Layer 11 of a small transformer language model trained on English Wikipedia (14 layers, counted from 0, width 128).
A neuron adds its activation times its output weights to the MLP's output. To switch it off is to set its activation to zero at one token and run the rest of the model.
A neuron's activation on a vector x is SiLU(gate . x) times (in . x), where the dot is the dot product.

Input weights of the MLP neurons that the questions are about. A number n stands for (n - 128) times 0.0033.
n26 gate: 187, 128, 105, 117, 155, 153, 33, 120, 207, 157, 122, 74, 96, 63, 136, 59, 170, 133, 156, 147, 153, 79, 139, 114, 131, 166, 115, 72, 123, 124, 63, 134, 200, 138, 90, 126, 151, 87, 117, 96, 157, 156, 135, 87, 161, 203, 178, 179, 146, 179, 159, 156, 98, 91, 213, 130, 136, 163, 77, 135, 70, 120, 52, 133, 55, 167, 100, 89, 119, 177, 166, 182, 89, 106, 161, 113, 115, 140, 122, 121, 137, 92, 170, 125, 127, 154, 139, 93, 88, 225, 138, 146, 121, 109, 141, 108, 74, 142, 141, 104, 141, 132, 81, 119, 109, 207, 151, 111, 111, 126, 100, 188, 131, 98, 87, 156, 164, 163, 143, 159, 95, 83, 86, 113, 114, 162, 157, 137
n32 gate: 162, 124, 169, 134, 140, 118, 123, 187, 141, 104, 76, 114, 49, 126, 126, 125, 133, 191, 111, 113, 217, 181, 193, 154, 108, 100, 191, 197, 77, 104, 87, 184, 46, 120, 139, 158, 154, 101, 119, 111, 147, 126, 130, 116, 158, 111, 160, 94, 130, 112, 149, 132, 173, 128, 59, 136, 135, 103, 70, 109, 139, 76, 76, 131, 100, 122, 86, 110, 123, 108, 140, 115, 65, 144, 143, 103, 129, 176, 42, 161, 162, 79, 165, 105, 165, 101, 163, 94, 130, 118, 101, 81, 184, 144, 162, 93, 78, 76, 124, 99, 81, 121, 121, 128, 71, 125, 131, 116, 185, 79, 113, 148, 121, 130, 144, 143, 144, 135, 89, 124, 68, 109, 116, 88, 116, 97, 62, 134
n114 gate: 66, 165, 110, 115, 96, 182, 164, 188, 153, 161, 167, 135, 156, 83, 123, 119, 139, 96, 96, 104, 203, 135, 128, 137, 134, 146, 125, 118, 127, 143, 163, 65, 145, 126, 85, 147, 191, 120, 170, 120, 182, 177, 167, 152, 135, 68, 102, 117, 173, 115, 147, 104, 136, 139, 117, 140, 167, 40, 125, 84, 91, 134, 121, 103, 151, 154, 121, 164, 115, 134, 92, 154, 85, 163, 185, 170, 194, 93, 122, 117, 103, 167, 91, 117, 169, 148, 163, 140, 175, 109, 50, 119, 51, 137, 106, 154, 151, 171, 150, 123, 127, 115, 102, 135, 123, 64, 116, 104, 139, 136, 133, 87, 132, 151, 194, 128, 164, 131, 124, 65, 141, 93, 136, 134, 91, 132, 124, 95
n227 gate: 162, 125, 100, 134, 133, 127, 114, 142, 112, 181, 109, 119, 112, 99, 190, 120, 75, 103, 142, 156, 106, 171, 123, 157, 119, 150, 170, 217, 124, 125, 137, 105, 59, 113, 132, 144, 129, 159, 164, 163, 119, 162, 59, 134, 249, 79, 80, 147, 74, 153, 128, 95, 146, 87, 130, 124, 134, 158, 95, 120, 65, 123, 132, 120, 183, 141, 184, 175, 125, 50, 131, 113, 144, 143, 187, 127, 44, 170, 116, 155, 147, 142, 158, 88, 84, 148, 97, 121, 75, 144, 132, 129, 153, 110, 138, 82, 147, 86, 136, 92, 80, 40, 54, 184, 114, 104, 147, 144, 114, 104, 158, 76, 103, 112, 151, 90, 104, 206, 103, 138, 128, 155, 75, 125, 113, 121, 108, 125
n237 gate: 158, 150, 137, 109, 154, 119, 114, 122, 148, 84, 164, 170, 95, 171, 205, 92, 67, 125, 125, 84, 124, 104, 195, 166, 153, 60, 89, 174, 88, 114, 169, 100, 89, 120, 106, 118, 61, 180, 132, 145, 82, 189, 98, 62, 181, 108, 23, 155, 102, 151, 46, 139, 112, 86, 116, 130, 172, 136, 155, 80, 108, 124, 126, 197, 138, 124, 112, 116, 163, 100, 191, 178, 102, 117, 128, 169, 94, 136, 111, 129, 109, 122, 145, 124, 128, 129, 149, 113, 101, 156, 47, 118, 67, 98, 91, 106, 139, 143, 94, 162, 164, 98, 151, 122, 118, 102, 167, 79, 101, 104, 119, 161, 143, 154, 69, 89, 141, 145, 158, 133, 141, 115, 154, 170, 134, 125, 145, 64
n26 in: 93, 95, 61, 92, 136, 165, 185, 169, 138, 120, 135, 146, 197, 75, 101, 107, 117, 103, 150, 82, 119, 179, 114, 83, 74, 79, 170, 110, 101, 170, 206, 150, 138, 141, 158, 129, 106, 154, 104, 117, 109, 128, 147, 93, 136, 145, 165, 138, 164, 126, 140, 137, 148, 141, 164, 148, 163, 155, 184, 170, 144, 81, 120, 198, 155, 128, 108, 90, 170, 183, 116, 149, 108, 118, 62, 163, 58, 104, 118, 109, 54, 163, 151, 71, 136, 87, 94, 130, 152, 126, 118, 122, 77, 151, 93, 58, 164, 86, 154, 165, 131, 41, 197, 102, 78, 170, 165, 66, 143, 101, 210, 110, 102, 153, 100, 158, 103, 111, 140, 127, 62, 104, 175, 99, 115, 199, 99, 104
n32 in: 197, 156, 137, 132, 69, 143, 182, 183, 88, 164, 85, 153, 86, 140, 147, 132, 187, 115, 126, 117, 121, 106, 114, 119, 130, 114, 151, 128, 91, 105, 147, 140, 182, 159, 114, 62, 133, 138, 70, 144, 134, 134, 122, 119, 159, 161, 121, 138, 145, 104, 99, 189, 98, 146, 161, 195, 160, 177, 102, 125, 82, 146, 132, 101, 136, 213, 146, 121, 146, 123, 126, 158, 85, 111, 98, 110, 129, 163, 131, 172, 88, 115, 131, 77, 117, 175, 163, 125, 119, 118, 187, 194, 91, 106, 112, 105, 134, 117, 92, 124, 98, 76, 123, 112, 170, 85, 135, 83, 157, 65, 146, 130, 151, 164, 68, 153, 160, 76, 122, 67, 129, 159, 113, 208, 193, 174, 91, 87
n114 in: 85, 116, 144, 168, 133, 136, 128, 125, 111, 155, 100, 157, 131, 143, 93, 184, 168, 140, 142, 115, 133, 134, 133, 102, 118, 97, 161, 141, 187, 105, 120, 132, 223, 150, 131, 123, 103, 56, 144, 135, 115, 122, 101, 137, 95, 92, 135, 161, 106, 166, 134, 70, 82, 226, 103, 125, 191, 158, 106, 136, 114, 83, 151, 132, 120, 116, 120, 114, 134, 113, 96, 97, 152, 81, 167, 156, 106, 137, 136, 221, 92, 122, 127, 100, 46, 186, 141, 109, 76, 117, 143, 136, 67, 122, 164, 211, 68, 142, 164, 112, 105, 112, 124, 122, 95, 136, 127, 65, 131, 99, 137, 85, 64, 207, 146, 81, 138, 104, 162, 143, 133, 156, 136, 126, 114, 102, 103, 145
n227 in: 125, 148, 143, 150, 142, 112, 145, 86, 107, 98, 118, 75, 91, 115, 116, 96, 195, 76, 82, 140, 146, 149, 111, 105, 102, 120, 143, 54, 144, 121, 48, 86, 172, 118, 167, 178, 136, 175, 106, 141, 47, 115, 139, 125, 138, 133, 134, 195, 153, 124, 160, 119, 114, 104, 81, 89, 152, 167, 118, 92, 174, 43, 131, 170, 119, 132, 109, 118, 173, 138, 108, 140, 185, 144, 68, 75, 69, 106, 176, 126, 115, 107, 86, 167, 105, 68, 132, 129, 88, 120, 118, 119, 119, 155, 183, 89, 200, 171, 117, 182, 184, 107, 139, 110, 117, 161, 100, 136, 150, 127, 114, 114, 142, 181, 79, 192, 76, 101, 122, 121, 98, 67, 128, 119, 147, 154, 172, 146
n237 in: 133, 66, 101, 122, 115, 114, 165, 162, 53, 101, 134, 153, 130, 184, 95, 113, 143, 127, 63, 146, 148, 125, 104, 178, 162, 48, 96, 127, 119, 151, 178, 88, 155, 155, 93, 98, 107, 164, 131, 59, 83, 93, 85, 118, 125, 24, 72, 146, 118, 118, 53, 70, 88, 125, 99, 127, 131, 98, 124, 130, 117, 90, 183, 131, 162, 119, 181, 175, 139, 156, 121, 128, 150, 147, 102, 72, 66, 131, 122, 135, 123, 159, 112, 165, 123, 74, 107, 139, 109, 164, 146, 120, 139, 5, 134, 122, 103, 119, 124, 216, 131, 61, 175, 127, 153, 108, 177, 103, 110, 144, 163, 105, 147, 143, 143, 144, 167, 121, 137, 154, 124, 156, 170, 98, 96, 98, 132, 62

Output weights of the MLP neurons that the questions are about. A number n stands for (n - 128) times 0.0027.
n26: 135, 41, 157, 136, 81, 137, 115, 124, 111, 90, 116, 120, 123, 115, 145, 116, 99, 230, 111, 138, 141, 165, 152, 133, 86, 124, 154, 226, 137, 70, 122, 112, 156, 143, 156, 108, 158, 141, 133, 144, 147, 163, 164, 112, 110, 180, 156, 132, 118, 146, 131, 123, 141, 122, 158, 152, 185, 145, 147, 124, 159, 130, 151, 138, 145, 103, 137, 104, 98, 122, 128, 148, 129, 93, 114, 139, 149, 118, 156, 96, 122, 112, 103, 143, 103, 147, 130, 125, 96, 117, 81, 108, 164, 89, 112, 131, 120, 122, 81, 150, 138, 113, 131, 129, 115, 126, 119, 111, 149, 158, 49, 159, 68, 167, 71, 154, 125, 117, 104, 114, 144, 125, 107, 155, 171, 119, 192, 167
n32: 152, 138, 151, 124, 187, 141, 137, 153, 138, 37, 142, 145, 79, 110, 121, 133, 145, 111, 114, 131, 152, 127, 116, 159, 106, 135, 138, 111, 122, 7, 80, 113, 105, 121, 107, 143, 124, 167, 180, 132, 148, 136, 114, 121, 146, 108, 179, 112, 133, 138, 115, 130, 162, 143, 117, 201, 110, 88, 136, 110, 134, 139, 112, 149, 151, 95, 107, 127, 77, 108, 54, 149, 165, 148, 140, 129, 153, 127, 133, 184, 155, 160, 154, 133, 160, 131, 157, 136, 141, 117, 142, 90, 138, 104, 110, 115, 135, 81, 126, 166, 93, 119, 164, 109, 127, 158, 160, 107, 80, 146, 115, 131, 98, 115, 107, 153, 99, 110, 117, 98, 130, 174, 114, 113, 146, 145, 127, 147
n114: 125, 174, 189, 118, 94, 116, 99, 165, 95, 122, 93, 116, 58, 101, 101, 130, 73, 210, 87, 119, 111, 149, 91, 156, 104, 148, 116, 127, 111, 126, 140, 95, 174, 148, 139, 115, 135, 111, 146, 112, 87, 151, 157, 151, 119, 88, 129, 121, 116, 130, 141, 135, 214, 109, 88, 159, 120, 157, 162, 151, 116, 136, 130, 114, 135, 153, 160, 173, 130, 132, 105, 94, 133, 147, 182, 122, 157, 124, 181, 128, 110, 148, 121, 154, 146, 170, 153, 103, 124, 143, 129, 115, 131, 101, 136, 96, 136, 131, 167, 134, 115, 123, 133, 126, 133, 120, 109, 138, 73, 129, 232, 125, 110, 100, 146, 135, 31, 139, 152, 132, 127, 92, 147, 152, 120, 164, 116, 132
n227: 138, 102, 85, 115, 133, 162, 129, 163, 117, 150, 86, 161, 186, 103, 96, 122, 109, 151, 68, 120, 145, 108, 102, 106, 127, 180, 108, 101, 76, 53, 116, 110, 90, 152, 119, 127, 119, 147, 183, 136, 64, 135, 125, 129, 141, 135, 97, 155, 109, 124, 102, 126, 138, 107, 150, 90, 98, 111, 133, 133, 113, 181, 123, 134, 142, 141, 163, 155, 164, 102, 162, 117, 131, 136, 98, 95, 105, 119, 114, 133, 106, 88, 127, 141, 116, 165, 111, 121, 163, 149, 127, 110, 145, 129, 144, 129, 139, 133, 149, 98, 94, 128, 147, 104, 111, 185, 136, 110, 97, 120, 201, 121, 119, 86, 155, 156, 91, 84, 111, 92, 99, 91, 116, 133, 90, 108, 141, 101
n237: 142, 87, 45, 101, 147, 84, 109, 150, 107, 161, 122, 123, 145, 118, 85, 144, 205, 205, 154, 109, 136, 156, 120, 138, 117, 211, 126, 115, 116, 124, 39, 142, 134, 108, 126, 106, 136, 106, 140, 128, 134, 112, 145, 95, 139, 138, 172, 102, 158, 130, 185, 144, 138, 155, 102, 101, 102, 150, 135, 123, 118, 127, 130, 116, 122, 154, 103, 125, 128, 180, 132, 105, 126, 110, 140, 82, 103, 127, 114, 151, 104, 142, 107, 152, 185, 156, 99, 148, 107, 115, 154, 101, 153, 124, 139, 144, 132, 104, 80, 95, 148, 165, 149, 116, 97, 173, 106, 162, 140, 54, 108, 151, 87, 115, 135, 163, 125, 116, 121, 100, 134, 122, 104, 101, 123, 151, 177, 153

Each question names a token from some text and the token that comes next. It shows the vector x that enters the MLP there. A number n stands for (n - 128) times 0.037.

Then comes g, the gradient of the next token's log-probability with respect to the MLP's output, scaled to length 1. A neuron's effect is roughly proportional to its activation times (output weights . g). A number n stands for (n - 128) times 0.003.

"der", then " and"
x: 136, 160, 130, 127, 119, 110, 138, 139, 134, 112, 129, 123, 108, 106, 101, 144, 133, 139, 111, 154, 124, 149, 139, 137, 131, 112, 131, 143, 139, 121, 114, 112, 123, 113, 153, 153, 149, 104, 140, 136, 123, 137, 134, 129, 129, 127, 123, 127, 166, 128, 118, 151, 150, 98, 110, 196, 129, 118, 120, 144, 109, 112, 106, 104, 117, 142, 102, 136, 111, 121, 122, 109, 139, 152, 124, 124, 173, 162, 121, 149, 124, 132, 124, 124, 128, 167, 139, 121, 158, 99, 141, 143, 118, 111, 134, 140, 117, 132, 76, 133, 126, 128, 124, 123, 104, 144, 108, 96, 147, 124, 127, 136, 116, 140, 149, 115, 116, 152, 139, 126, 105, 195, 129, 142, 201, 127, 109, 148
g: 112, 64, 133, 146, 159, 173, 160, 181, 98, 77, 132, 150, 111, 111, 163, 141, 136, 84, 175, 101, 199, 144, 189, 162, 90, 121, 125, 161, 109, 133, 161, 117, 144, 142, 117, 145, 173, 84, 140, 124, 135, 89, 53, 156, 89, 147, 141, 109, 119, 144, 79, 167, 125, 92, 126, 145, 101, 162, 134, 161, 118, 153, 122, 119, 138, 105, 80, 128, 140, 127, 104, 161, 101, 202, 138, 120, 126, 144, 134, 129, 118, 142, 110, 113, 102, 128, 90, 126, 122, 162, 163, 155, 123, 162, 170, 90, 197, 115, 141, 87, 131, 100, 94, 78, 138, 163, 106, 101, 145, 78, 119, 129, 152, 146, 134, 121, 96, 130, 101, 70, 156, 130, 159, 127, 162, 161, 119, 148
Switching off which neuron hurts the next token most? n32

" in", then " regard"
x: 144, 146, 157, 120, 101, 137, 119, 147, 142, 121, 123, 134, 165, 115, 114, 160, 121, 121, 129, 137, 120, 129, 119, 108, 134, 100, 121, 142, 148, 143, 136, 122, 155, 112, 140, 128, 124, 118, 137, 130, 149, 146, 122, 108, 109, 159, 120, 131, 130, 117, 139, 137, 101, 132, 118, 199, 146, 133, 137, 127, 107, 148, 133, 144, 133, 138, 149, 118, 131, 116, 113, 120, 139, 123, 134, 115, 116, 109, 134, 141, 130, 122, 170, 143, 137, 125, 111, 129, 136, 169, 161, 120, 126, 105, 132, 139, 125, 116, 47, 124, 124, 134, 109, 121, 107, 91, 108, 161, 135, 125, 130, 129, 130, 120, 128, 111, 110, 124, 117, 129, 135, 136, 123, 134, 139, 147, 142, 68
g: 98, 43, 126, 38, 116, 110, 122, 157, 181, 128, 151, 144, 125, 97, 84, 110, 152, 119, 123, 112, 127, 157, 176, 123, 71, 140, 133, 105, 176, 96, 112, 138, 161, 124, 78, 145, 183, 149, 101, 211, 145, 120, 136, 125, 118, 133, 153, 141, 127, 184, 156, 177, 149, 125, 148, 99, 121, 122, 145, 109, 147, 115, 121, 91, 130, 168, 131, 142, 128, 109, 127, 117, 138, 102, 108, 128, 111, 125, 146, 156, 145, 134, 154, 136, 123, 101, 86, 84, 149, 130, 84, 137, 97, 116, 122, 147, 155, 68, 104, 159, 72, 110, 145, 154, 91, 114, 118, 171, 112, 122, 92, 93, 138, 127, 102, 63, 123, 146, 101, 115, 146, 170, 74, 197, 147, 137, 106, 122
Which neuron, switched off, raises the next token's probability most? n32

"oom", then " of"
x: 170, 113, 122, 91, 110, 136, 153, 124, 116, 135, 118, 89, 125, 121, 128, 114, 122, 118, 96, 153, 132, 120, 135, 133, 132, 133, 132, 127, 138, 166, 124, 124, 135, 110, 137, 137, 119, 161, 131, 106, 89, 130, 131, 149, 116, 136, 144, 120, 122, 112, 142, 135, 104, 105, 118, 161, 107, 124, 137, 152, 109, 162, 136, 116, 117, 142, 135, 179, 113, 147, 128, 110, 131, 150, 141, 146, 144, 124, 121, 132, 141, 134, 95, 116, 134, 148, 136, 132, 148, 90, 142, 140, 141, 119, 108, 150, 130, 126, 69, 128, 128, 109, 147, 116, 132, 97, 117, 69, 130, 140, 105, 131, 104, 112, 124, 115, 144, 168, 141, 116, 108, 153, 137, 112, 164, 120, 120, 137
g: 123, 148, 110, 145, 107, 130, 148, 140, 154, 147, 144, 30, 137, 113, 107, 160, 104, 126, 169, 146, 132, 123, 84, 114, 182, 104, 126, 86, 154, 128, 131, 210, 142, 134, 136, 151, 127, 134, 67, 149, 140, 113, 128, 146, 87, 204, 156, 140, 145, 158, 96, 163, 130, 123, 122, 148, 133, 151, 166, 117, 180, 119, 132, 40, 156, 163, 60, 124, 98, 141, 71, 150, 99, 103, 152, 158, 92, 156, 136, 109, 150, 109, 125, 140, 133, 103, 127, 130, 130, 111, 147, 100, 119, 198, 160, 176, 156, 121, 121, 100, 156, 122, 158, 172, 97, 138, 98, 160, 154, 95, 109, 125, 146, 113, 104, 160, 120, 124, 144, 143, 160, 144, 96, 158, 149, 121, 156, 175
Switching off which neuron hurts the next token most? n114

"gg", then "ins"
x: 135, 138, 115, 119, 115, 112, 142, 118, 105, 154, 137, 120, 117, 147, 128, 90, 117, 96, 129, 139, 91, 111, 152, 121, 138, 109, 102, 133, 129, 178, 142, 123, 133, 142, 120, 154, 121, 121, 136, 87, 112, 127, 110, 148, 123, 79, 154, 102, 108, 149, 99, 141, 108, 109, 133, 113, 107, 109, 142, 135, 110, 151, 135, 118, 130, 144, 132, 144, 117, 128, 104, 111, 127, 150, 108, 140, 136, 130, 119, 141, 146, 130, 120, 106, 139, 141, 137, 155, 150, 130, 120, 130, 117, 112, 143, 143, 158, 114, 101, 117, 116, 136, 155, 114, 120, 119, 97, 141, 102, 187, 118, 127, 115, 118, 137, 132, 159, 119, 166, 112, 129, 133, 145, 139, 145, 144, 97, 126
g: 119, 126, 143, 140, 158, 87, 122, 101, 152, 155, 99, 96, 139, 111, 105, 47, 131, 156, 128, 118, 127, 124, 143, 145, 126, 111, 84, 137, 75, 97, 103, 89, 89, 100, 139, 129, 130, 127, 43, 145, 95, 119, 132, 107, 135, 130, 135, 79, 158, 132, 140, 95, 129, 148, 140, 130, 129, 163, 128, 168, 123, 86, 103, 128, 133, 135, 171, 132, 162, 199, 114, 173, 95, 115, 111, 91, 139, 85, 60, 173, 138, 118, 145, 99, 150, 131, 118, 147, 94, 121, 160, 151, 133, 75, 158, 99, 125, 160, 177, 169, 147, 157, 180, 135, 147, 125, 109, 148, 84, 129, 129, 81, 143, 128, 193, 151, 100, 80, 168, 190, 91, 96, 168, 134, 124, 140, 105, 159
Which neuron, switched off, raises the next token's probability most? n114

" Run", then " Der"
x: 109, 126, 122, 86, 104, 119, 115, 125, 113, 120, 138, 130, 113, 148, 117, 127, 124, 114, 144, 162, 108, 113, 163, 109, 116, 104, 112, 143, 147, 130, 124, 111, 130, 123, 136, 132, 136, 142, 141, 155, 113, 130, 127, 116, 142, 118, 131, 117, 144, 101, 146, 148, 126, 144, 132, 131, 115, 135, 170, 145, 120, 157, 143, 119, 170, 138, 111, 143, 130, 136, 128, 109, 139, 155, 126, 120, 126, 125, 109, 148, 140, 119, 137, 136, 144, 129, 117, 143, 118, 105, 150, 162, 142, 138, 144, 127, 117, 142, 39, 116, 116, 147, 120, 120, 134, 142, 117, 116, 77, 167, 115, 140, 132, 113, 103, 115, 147, 153, 116, 126, 123, 162, 130, 114, 140, 137, 135, 164
g: 113, 97, 89, 107, 160, 119, 165, 155, 119, 100, 136, 118, 114, 93, 183, 155, 134, 141, 114, 128, 144, 127, 88, 176, 170, 124, 149, 125, 164, 153, 145, 139, 71, 140, 143, 117, 56, 161, 127, 107, 116, 98, 114, 151, 90, 131, 94, 141, 190, 149, 145, 50, 73, 163, 116, 145, 121, 136, 93, 164, 167, 115, 116, 123, 83, 124, 160, 108, 134, 209, 141, 140, 143, 167, 133, 140, 146, 115, 158, 151, 127, 132, 131, 124, 160, 99, 119, 111, 144, 141, 164, 117, 118, 159, 154, 133, 88, 62, 108, 140, 138, 109, 153, 136, 165, 114, 145, 194, 107, 125, 148, 199, 150, 135, 145, 173, 134, 100, 123, 121, 136, 103, 111, 150, 140, 41, 94, 101
Which neuron, switched off, raises the next token's probability most? n26

"wan", then " Lim"
x: 120, 117, 101, 140, 124, 122, 172, 99, 119, 107, 156, 103, 130, 140, 149, 97, 115, 104, 127, 120, 137, 120, 144, 139, 130, 141, 122, 130, 107, 190, 138, 119, 121, 152, 140, 141, 135, 121, 136, 133, 161, 142, 117, 124, 104, 81, 117, 129, 160, 141, 153, 138, 97, 106, 124, 161, 128, 79, 134, 140, 150, 148, 120, 120, 154, 134, 140, 149, 128, 113, 141, 124, 146, 162, 151, 135, 146, 103, 126, 138, 140, 140, 129, 144, 133, 146, 121, 146, 151, 125, 134, 163, 125, 126, 148, 130, 146, 120, 83, 116, 112, 139, 112, 128, 133, 107, 152, 126, 130, 150, 108, 147, 123, 132, 115, 118, 160, 168, 143, 124, 101, 129, 127, 122, 133, 139, 146, 113
g: 176, 173, 104, 81, 127, 152, 167, 141, 116, 163, 136, 116, 115, 123, 96, 114, 132, 156, 162, 105, 100, 133, 142, 162, 164, 130, 170, 84, 166, 118, 119, 145, 118, 74, 96, 104, 75, 142, 103, 133, 122, 103, 123, 118, 154, 172, 128, 150, 193, 112, 65, 92, 86, 176, 148, 161, 142, 74, 107, 100, 177, 85, 184, 139, 122, 121, 157, 168, 150, 139, 149, 140, 106, 134, 137, 135, 85, 116, 127, 88, 111, 164, 123, 136, 130, 102, 150, 80, 128, 122, 173, 110, 108, 129, 84, 140, 82, 114, 100, 177, 116, 134, 97, 53, 156, 137, 124, 105, 159, 119, 125, 69, 167, 138, 143, 126, 98, 108, 136, 129, 124, 55, 93, 154, 116, 118, 95, 129
Switching off which neuron hurts the next token most? n114

"dy", then " learn"
x: 126, 139, 83, 134, 123, 123, 143, 109, 121, 129, 167, 122, 130, 125, 139, 143, 133, 87, 143, 153, 149, 108, 130, 115, 137, 134, 118, 116, 142, 165, 130, 105, 102, 136, 154, 117, 137, 144, 136, 106, 124, 118, 117, 131, 121, 137, 131, 136, 155, 149, 111, 138, 127, 114, 132, 140, 106, 130, 142, 147, 127, 128, 135, 120, 117, 141, 111, 126, 125, 111, 121, 140, 133, 145, 122, 152, 146, 108, 139, 148, 139, 139, 125, 149, 132, 116, 164, 130, 146, 153, 119, 127, 120, 114, 145, 123, 132, 119, 39, 125, 130, 129, 130, 134, 118, 105, 126, 124, 130, 171, 103, 129, 139, 139, 135, 113, 123, 163, 152, 108, 114, 112, 113, 142, 161, 146, 142, 134
g: 120, 89, 145, 96, 94, 107, 166, 115, 131, 149, 135, 197, 118, 81, 162, 131, 75, 137, 93, 114, 172, 135, 102, 128, 143, 133, 128, 162, 73, 104, 157, 138, 156, 143, 90, 145, 125, 70, 150, 105, 104, 160, 141, 67, 128, 172, 147, 175, 139, 92, 93, 152, 153, 113, 138, 115, 117, 81, 140, 159, 106, 160, 132, 136, 107, 110, 82, 183, 135, 64, 161, 155, 137, 178, 130, 151, 172, 163, 119, 157, 116, 96, 168, 92, 123, 167, 149, 90, 143, 131, 158, 181, 128, 135, 113, 66, 131, 141, 137, 83, 121, 62, 169, 99, 150, 137, 143, 125, 120, 127, 109, 89, 90, 81, 114, 133, 120, 146, 83, 118, 117, 110, 133, 163, 143, 111, 135, 169
Which neuron, switched off, raises the next token's probability most? n114

" each", then " stadium"
x: 138, 128, 134, 94, 102, 117, 122, 114, 141, 130, 114, 129, 152, 136, 118, 130, 138, 127, 118, 112, 84, 90, 146, 103, 124, 123, 131, 143, 134, 110, 123, 154, 116, 123, 108, 122, 145, 110, 150, 129, 118, 113, 147, 145, 132, 134, 143, 103, 170, 146, 102, 147, 148, 117, 133, 184, 110, 114, 145, 122, 102, 153, 140, 117, 155, 104, 118, 103, 117, 120, 111, 119, 149, 170, 125, 105, 88, 141, 144, 117, 110, 135, 108, 129, 152, 108, 115, 125, 124, 140, 146, 130, 102, 117, 117, 149, 129, 117, 58, 110, 127, 132, 137, 148, 140, 135, 99, 125, 86, 146, 122, 137, 115, 144, 108, 144, 130, 109, 131, 124, 121, 129, 120, 131, 173, 136, 119, 178
g: 127, 135, 119, 145, 103, 87, 177, 87, 120, 93, 113, 101, 106, 87, 43, 133, 166, 141, 128, 156, 124, 100, 98, 136, 106, 160, 152, 148, 82, 114, 154, 88, 131, 129, 97, 140, 151, 180, 116, 94, 134, 161, 136, 156, 177, 139, 111, 150, 182, 116, 152, 100, 110, 148, 107, 132, 133, 155, 116, 183, 133, 112, 85, 119, 133, 158, 178, 119, 107, 137, 109, 154, 155, 121, 124, 128, 167, 137, 154, 138, 82, 190, 93, 125, 176, 89, 114, 153, 92, 122, 84, 106, 122, 107, 176, 187, 102, 123, 111, 159, 36, 110, 89, 127, 115, 128, 149, 70, 137, 109, 152, 136, 130, 151, 117, 131, 135, 129, 172, 172, 118, 115, 187, 131, 110, 119, 172, 101
Which neuron, switched off, raises the next token's probability most? n32

" across", then " the"
x: 110, 147, 168, 111, 107, 125, 140, 134, 145, 116, 147, 147, 144, 122, 110, 113, 135, 130, 152, 144, 129, 111, 140, 135, 131, 111, 122, 163, 144, 155, 137, 147, 130, 102, 138, 113, 140, 123, 118, 140, 109, 156, 135, 112, 150, 124, 102, 124, 117, 138, 138, 124, 113, 128, 129, 219, 137, 128, 123, 135, 93, 124, 154, 130, 130, 112, 149, 137, 119, 107, 121, 135, 137, 151, 154, 132, 132, 144, 114, 121, 129, 131, 164, 126, 143, 132, 94, 125, 148, 144, 156, 137, 123, 120, 132, 136, 126, 138, 60, 113, 129, 139, 116, 129, 136, 121, 101, 106, 102, 135, 134, 125, 127, 127, 105, 95, 125, 138, 109, 144, 132, 149, 134, 134, 150, 135, 129, 107
g: 104, 170, 122, 127, 111, 167, 172, 85, 127, 126, 104, 183, 105, 154, 97, 131, 159, 120, 118, 97, 117, 89, 103, 130, 168, 112, 141, 122, 149, 209, 147, 77, 145, 110, 164, 116, 148, 139, 96, 106, 121, 163, 175, 189, 129, 135, 120, 87, 128, 135, 109, 146, 73, 104, 131, 142, 145, 117, 176, 132, 120, 115, 167, 131, 150, 131, 147, 185, 171, 179, 101, 137, 147, 149, 124, 148, 126, 64, 125, 138, 126, 131, 138, 181, 116, 140, 110, 146, 149, 130, 122, 77, 146, 84, 84, 132, 146, 85, 134, 79, 174, 143, 188, 168, 114, 138, 103, 138, 128, 133, 131, 117, 163, 75, 86, 119, 143, 149, 144, 99, 158, 170, 156, 98, 175, 104, 196, 111
Switching off which neuron hurts the next token most? n227

" have", then " been"
x: 143, 113, 162, 117, 124, 129, 116, 143, 148, 112, 143, 130, 150, 118, 142, 113, 112, 125, 137, 134, 138, 137, 127, 121, 110, 117, 139, 121, 123, 129, 127, 123, 146, 118, 132, 91, 135, 115, 123, 134, 100, 130, 128, 106, 131, 133, 135, 122, 117, 150, 144, 159, 108, 117, 146, 170, 102, 99, 133, 116, 100, 134, 141, 131, 143, 114, 141, 145, 101, 117, 114, 147, 123, 113, 101, 138, 129, 139, 109, 120, 133, 140, 171, 144, 129, 128, 121, 129, 153, 118, 154, 141, 132, 125, 116, 136, 117, 131, 32, 115, 115, 129, 120, 151, 131, 147, 105, 132, 102, 118, 121, 137, 99, 109, 107, 137, 130, 153, 123, 123, 112, 121, 124, 107, 172, 131, 119, 90
g: 176, 98, 134, 170, 222, 176, 113, 131, 148, 182, 169, 105, 155, 101, 155, 115, 128, 119, 140, 89, 155, 114, 139, 121, 121, 91, 173, 149, 131, 138, 130, 154, 75, 138, 106, 112, 128, 106, 150, 121, 104, 97, 100, 124, 176, 108, 94, 114, 90, 117, 118, 156, 134, 140, 181, 104, 97, 123, 133, 102, 160, 154, 114, 89, 113, 140, 138, 156, 81, 168, 89, 135, 112, 103, 114, 160, 108, 153, 112, 111, 134, 131, 99, 64, 123, 70, 87, 120, 174, 126, 145, 117, 148, 128, 70, 148, 122, 171, 168, 115, 128, 162, 171, 113, 128, 147, 108, 147, 86, 110, 132, 188, 82, 123, 172, 121, 135, 100, 108, 135, 103, 117, 108, 85, 108, 134, 46, 101
Which neuron, switched off, raises the next token's probability most? n114